Layer 6 of a small transformer language model trained on English Wikipedia (10 layers, counted from 0, width 64). Numbers have three digits each and are written without spaces.
A neuron adds its activation times its output weights to the MLP's output. To switch it off is to set its activation to zero at one token and run the rest of the model.

Output weights of the MLP neurons that the questions are about. A number n stands for (n - 500) times 0.0033.
n11: 559505564405804446620562377616642510559511275370425522551725307351500367453526736571613529499559577509525554413488772747433378396440193500594684414423392522292502427466544578525605419738626549
n12: 474436463294761546435412507493506561464659713351385570652340824530700509476326456590421384547770414594380497394547490495662423582464576545483323362643622388458412465429363510566420448401485446
n30: 414580471666128372550701478465462571534494408664535487625249511599411636297473133609588378602365467443550701444419541415492446283361537450528605479642492324512533303497504398545537468442459601
n36: 597629490766880445785593616633569561358416568421402495651607446104558587527697533250595449472494534708490415547494847299363287567621642700566572484405270473652478537685436278350457297276508549
n41: 480623510603612542594538707776528549571336336655507609502304514355531594544659453346460458391504464520742595450538480634353536526470655537555471490455513676445520516548367641666662580422428661
n64: 666330645487373730600469610529496292388528518534256693527400451422299512459469226398484404538296478418536721636442639532419525580416487593523489533446669303544475460378488562573607446329426495
n71: 563461485549078518456459532544590549403548556426361358686520563639477572556325362446302440694591333231554576563616449347628629354389608311522394541520568370590410225453383369334473603334489533
n74: 290687493709389577532539497516309412428430427352584529690610540472489641622442500348490268388539606346365673469535319386488467314533514552408563690615442389422606471244429448369666512458491448
n93: 613583731513777661558634460550418436321557507431535565525508671305440566543457431447459568342388424539474485430542659442432354353495363501472486512434647554180432581522446492554490394445450558
n95: 565613651666355486307438420574407663704478558649549320745403515541477461435659795464411276457399411460468604383425389420650465760503407480412395441534556442529473390571223432550470674495517622
n107: 505399472490568389518479383481385396340412662454571491721485539491523440509341179382530588340534676444499430650631469480517485417432585489862599572385428684540573355405471494497462521572478419
n109: 469469584517389615457387406653418389557432566643402245678427419446453434507470400625302471534583083407535556412363373528707501584499421445434459382545525546979397491690433483609419642439490413
n126: 412488476489667549743468351592484721705350512558487642258642439552378375518604310469329586512481383401454458523424454395625453516452396550511503704428324495457531219534445441315349475450638522
n145: 475518392418354545560494657370665273472601373662471540695519657449530460715450412705486556523355496410517500412466513614309466384409576543198375565496656485674548521448728599490344585433639346
n154: 404352483439552330310342609521543338784436517396563490453554540715507433473634718343478439623587464587498292450511517480625531494607426580502431486527335669702664519550554519373540392586358496
n171: 678408333433431482410272290512475579339583451365388726555317378418368378424644604390416349518778728372452494640326170462345569353485487400525491385550603481524592314464632366606436532518507473

Each question names a token from some text and the token that comes next. It shows the activations a of the neurons there, in the order above. A number n stands for (n - 500) times 0.011.

Then comes g, the gradient of the next token's log-probability with respect to the MLP's output, scaled to length 1. A neuron's effect is roughly proportional to its activation times (output weights . g). A number n stands for (n - 500) times 0.001.

" the", then " Sh"
a: 543315138504411509484489503500498498488473480506
g: 623542708405461633417637610522441507682462414669521758421561269715577448172579689453437436329290538491562335491541566439643322313414522640318444366459704606327585580595433519599416510692520445
Which two neurons, each switched off alone, lower its probability most, in order? n12, n30

"5", then ","
a: 503512455499498498469495500501499490503480517509
g: 283457475522580178633294246414365524427502577657452438484418501597491664303553396319834601570453536413517505467655352377306465544430381440643514530525342504460657421818451297631510476543545405
Which neuron, switched off, raises the next token's probability most? n30

" Sh", then "i"
a: 509513499503505508501515522523482520528481501500
g: 570581612885457332422511500453379665580404492756581311487280655351251376542531625548579515563459685386374560485674486536368429727547471585407537421519402504492718423480462550259615582704680524
Which neuron, switched off, lowers the next token's probability most? n95

" in", then " rural"
a: 497480514520476510511499526497508498491451530514
g: 506226335491636656558533537356256461529512662291631335785542652313279422477525646401400542464435499347508482645327443566520601459527568711468471640662408581535519505535600700428292516349238422
Which neuron, switched off, raises the next token's probability most? n145

" Cont", then "emporary"
a: 454514497564450518500451506474497502500496501483
g: 317493571371496408565374743423797502377446545597520185515497491642674313578394486520587505692473480407290331483502510512477412454593620353478742426442521265524875441387493396561428618548624622
Which neuron, switched off, lowers the next token's probability most? n41

" exper", then "iment"
a: 445477491504495474506517491538537497503501503391
g: 506607447176341477706425655375721471482468317409324611478668486352639706545531383417328620512419358493516624543282472439514715396445737546629589587652389566476206578431382529541513666592394545
Which two neurons, each switched off alone, lower its probability most, in order? n171, n11

" \"", then "..."
a: 503555463494493498496460503515474490501478498528
g: 314581286543693561666447597511487387440403356719698340652555572514310440574592703439541648363549643516599355672419573348489575614531379642300552537486512492373561851560558618351453760546397612
Which neuron, switched off, raises the next token's probability most? n12

"US", then " Project"
a: 498497496537494498502489500516528536493505501501
g: 514484495606569686572537512445711438591781588517250546441487343712315453331429659642174506592432410613428292343383518485468686536433535478413711559376596603424533379462623204635463461475683498
Which neuron, switched off, raises the next token's probability most? n107

" Clark", then " Be"
a: 500510478478497499505514511492500517491503499515
g: 514249415320422429439497525486557518514347474625401631333582427707630325503588644320516595418727453673512312259468443711412598755555514706415591467378490750401686487589631574655547451673525649
Which two neurons, each switched off alone, lower its probability most, in order? n30, n36

" when", then " dem"
a: 486494543500500523514319499477489500510483538500
g: 470385575596540750409712687331367465492600494436276527586704592527379474625730437663547525618517334388535824629352368721419527670422384508291506577317398481611331346602483446438401561426420589
Which neuron, switched off, raises the next token's probability most? n154

"m", then " eng"
a: 517511487501493487503572502585506532730499499488
g: 471331584394597364683593549448494555399563513580405404648595452788544499440727732708606423704574454386563850491343448719378533656586402563756393516376569281344460480581466600580640523419481508
Which two neurons, each switched off alone, lower its probability most, in order? n95, n11

" High", then "lands"
a: 503516482534501504484488498477503519530493492454
g: 649475103386333607414387596594434421407610368528487460630328522411543528245562451407399364552559615230507572522634620337721304461555486367666415488568500752361382484395400469689575675390499553
Which neuron, switched off, lowers the next token's probability most? n12

"i", then " was"
a: 491520491511505502454491505475489494496480512517
g: 452571467534697391657607426517510569510428631573574580601452464294486431697760731587617558407458683520388544446546587435224454543601437650398498485427351430551538796228274347211545292523524461
Which two neurons, each switched off alone, lower its probability most, in order? n71, n36

" was", then " opened"
a: 506508500497506628510434507514484509509518533502
g: 495348578606381495684432538588299439488815406660320388325583492384523502615664479567641424395520417786575488451387455673377422496570255694464398306334230531581390491373464328449623496348437381
Which neuron, switched off, lowers the next token's probability most? n64

" hum", then "our"
a: 459507517517497498504489492492516505491492516452
g: 182703321562506342315397473169591439441700514499393592475572777479364639600527572604815762421544535441617401449545467411607541461421439538618511457488556475457545465376552385713654654362416487
Which neuron, switched off, raises the next token's probability most? n36

"ran", then "king"
a: 478453498523495440493491496503518702493475515467
g: 462316624367522585507619583651461624443527745671635413448484648629551139641679377451356436325422815469490506282578508516589577598493492314587495480453473526514689514497439419648290485307751548
Which neuron, switched off, raises the next token's probability most? n12

" rec", then "reat"
a: 500497499534504499490500483488667501513510517445
g: 487493177488477338374252529437452561535704503651489547477668243592435786530454561380481618398555573461593392320186549485584432434441610465745648476244431536433456416472540382420753531507610616
Which neuron, switched off, raises the next token's probability most? n171

" \"", then "s"
a: 543542477480486457498498478504476491508486495502
g: 329448619623685463472638547427461545557436372783541628592506322693498662244496334672515259628412735511466721508527507553404420440416504507647718359698388442606276401549572646451376601481397346
Which neuron, switched off, raises the next token's probability most? n30

" Out", then " at"
a: 493506490531497526501486496493505493521493533510
g: 511535523478584424617432587583445538710450582433446403411432278409298793768490625505671643263427507555494517599441626402441575785498452602539464420392376359425582629215435610344655601757342435
Which neuron, switched off, lowers the next token's probability most? n36

"an", then "-sh"
a: 492500494502469500466508501503497560494495523519
g: 391617446222645568562376610386418441433757433526513772655399610541596633588530554521696444330430420598603398685409526692544603481546594435854355365388579317591582433286409564386488497407594323
Which neuron, switched off, raises the next token's probability most? n109

"ang", then " Institute"
a: 500516500516474504501503492476505533492508499521
g: 495430708635655404667553514611515295453686543517304324258539621546424520675698399533350550559607666753349435470338428660245555568457610478636711648445485368784478499358469375485457459471413450
Which neuron, switched off, lowers the next token's probability most? n95

"et", then "ables"
a: 460503503527474555504499463499513498573493465519
g: 441491396546337690550261621507444532367371457636382372384731627628382560502590461619626478672510762479565439464410672677571520351451405458736417466513460866524519585351299478594299614384629360
Which neuron, switched off, lowers the next token's probability most? n93

"B", then "&"
a: 485520502532505517512495510460503504497499500513
g: 578489505373556637444475592557509331256468502676331540391533712266501524650636433336577530420563370540769354478292513641273336618695485663589231383433672445535613619319576563436409523678417492
Which two neurons, each switched off alone, lower its probability most, in order? n95, n36

"ij", then "ia"
a: 463513460521493515490511433526506431478488554509
g: 325428683651477369279467647562642634424185440451685500251611300339564492682530437479432606625659704511518306655433280432413606644456591546491665646468532521418406488302635366459586420602447588
Which two neurons, each switched off alone, lower its probability most, in order? n109, n93

" He", then "be"
a: 521484499569508500517497495507478542527496505497
g: 471428733513360476456529353219548378645493544495635350618405583602623311411515564720652512838563558451388433555523427353544390648365461583208495384390546282549479737253521497520573352510371483
Which neuron, switched off, lowers the next token's probability most? n107

" of", then " Win"
a: 499435458566484492497477496500491480488463503505
g: 448709800299366571469226496685536456414490319498415471388406387634552484518625304453566420671539406752668658204576633536507468596412367384568661320473587546437468471613444548526615619685454690
Which two neurons, each switched off alone, lower its probability most, in order? n145, n74

"ster", then " High"
a: 506497489517512508503506501510518513493488494513
g: 509418690572495712488368384748520382599703601424536283149640487544450464362299398587441568356416556476549480340431480746514538560346662531536648611443465521505628309457570804604394654637487611
Which neuron, switched off, raises the next token's probability most? n36

"ur", then "ation"
a: 502501503513484502484491529498497590500498485467
g: 487457598784410643633465272506712620589500407709557502456685203641529293737477482489636526557478484476582588451613467524560639587440520473582629656562283572576523677552524311526320309313701340
Which two neurons, each switched off alone, lower its probability most, in order? n109, n171

" abs", then "urd"
a: 462499513535525534492495502491665494500497502491
g: 876442466325407444651672530239444475438617475516666299275427344593681453490550295336525419492315475597601304516532534395542583394465669403430274415503711508485329517476724517547612416547638472
Which neuron, switched off, lowers the next token's probability most? n11

"iences", then " that"
a: 434488466502509538514492477539505500468496505503
g: 584661443677482337568501359458771484647552678459425530612326588632427663430422726687484528377290467362442274351555533499547512562533416452552585658360388327449669639653737255472320623395636463
Which neuron, switched off, lowers the next token's probability most? n95

"ang", then " X"
a: 506516493492493503468517494516498503502496521513
g: 284425576260665554495639533622563530432222510624224704364494583582432391507674734541593611502350533673654572475609470575336459543557579635700509373457518456600680585523529451303288386748591551
Which neuron, switched off, lowers the next token's probability most? n71

" ref", then "lect"
a: 450500539531481521476456527488538485448499467498
g: 455450643592417471432337510441605669443530512443289254602556653489583501510571653695557521505514304352445546664415422480505468392623215439545732463459406179433856625337575404405313605613467601
Which neuron, switched off, lowers the next token's probability most? n41

" ro", then "se"
a: 498479512485490521497473502508506493502510521508
g: 101365645257544282348307440682516443367302309579592704496531411471354348614452483645341518510471511573412529470514617398543326721626740622407381463522466632523465517491557399473461511399688598
Which neuron, switched off, lowers the next token's probability most? n154

" party", then " General"
a: 443508509499492474500615508522497521488492497502
g: 515321452423458485446612451609523538501516501521187528153415337338589454327584533630433642498597430556492658381419510514423498255575268797392773496295463641514548458460497396674459406614639700
Which neuron, switched off, raises the next token's probability most? n74

"\n\n", then "G"
a: 500504497513508501494501518515489490473482497502
g: 471442604539530514326450346275482510386530429475452617623335342575673621287340451492570307699666350651400725508596455765333583361341598668412461410528380559463435423784381490459704575555545695
Which neuron, switched off, lowers the next token's probability most? n126

"201", then "8"
a: 481502488536514520580497494490501481503498494429
g: 413409399581460427459583698462424481389668775435417615532683494547351512683629508534368578464503299555705615507585503462683461549374527401478782498554619352400736297705433388459571392567113502
Which neuron, switched off, lowers the next token's probability most? n71

" at", then " which"
a: 544505493521505504482501500489512518512516505492
g: 618492510482422496528691725567730449652508711641573459715349550368547366600563521475450507369300672622340368430457435198555395607648564570608260508571493424482528712257673298382437372378506463
Which neuron, switched off, lowers the next token's probability most? n36

"-", then "ence"
a: 375565522513503460518505483410501473506475500498
g: 400419398544354425581362462418440405336662561517645302574617704542506685571439444334404621532594472356491497238408585366482487530487627708554407232556366773360354692273399444395269576440419655
Which neuron, switched off, lowers the next token's probability most? n11

" and", then " Low"
a: 512494509509499500519497495448486505501425498521
g: 534576676532370626466442397659753755578685655639570573367552582501506418520608456305451167641440451655674367422486853631331388453504456527473590443442609429512661446445598630482567733363436531
Which neuron, switched off, raises the next token's probability most? n95

"\n", then "-"
a: 498502483497497509499497508508491504470498501499
g: 581489358596632584524383496562528552542384538373513539434571509345517453241402532529347808414409544457496282563493503290598532338589546490536609767487592286355574792434523601556272353442394138
Which neuron, switched off, raises the next token's probability most? n126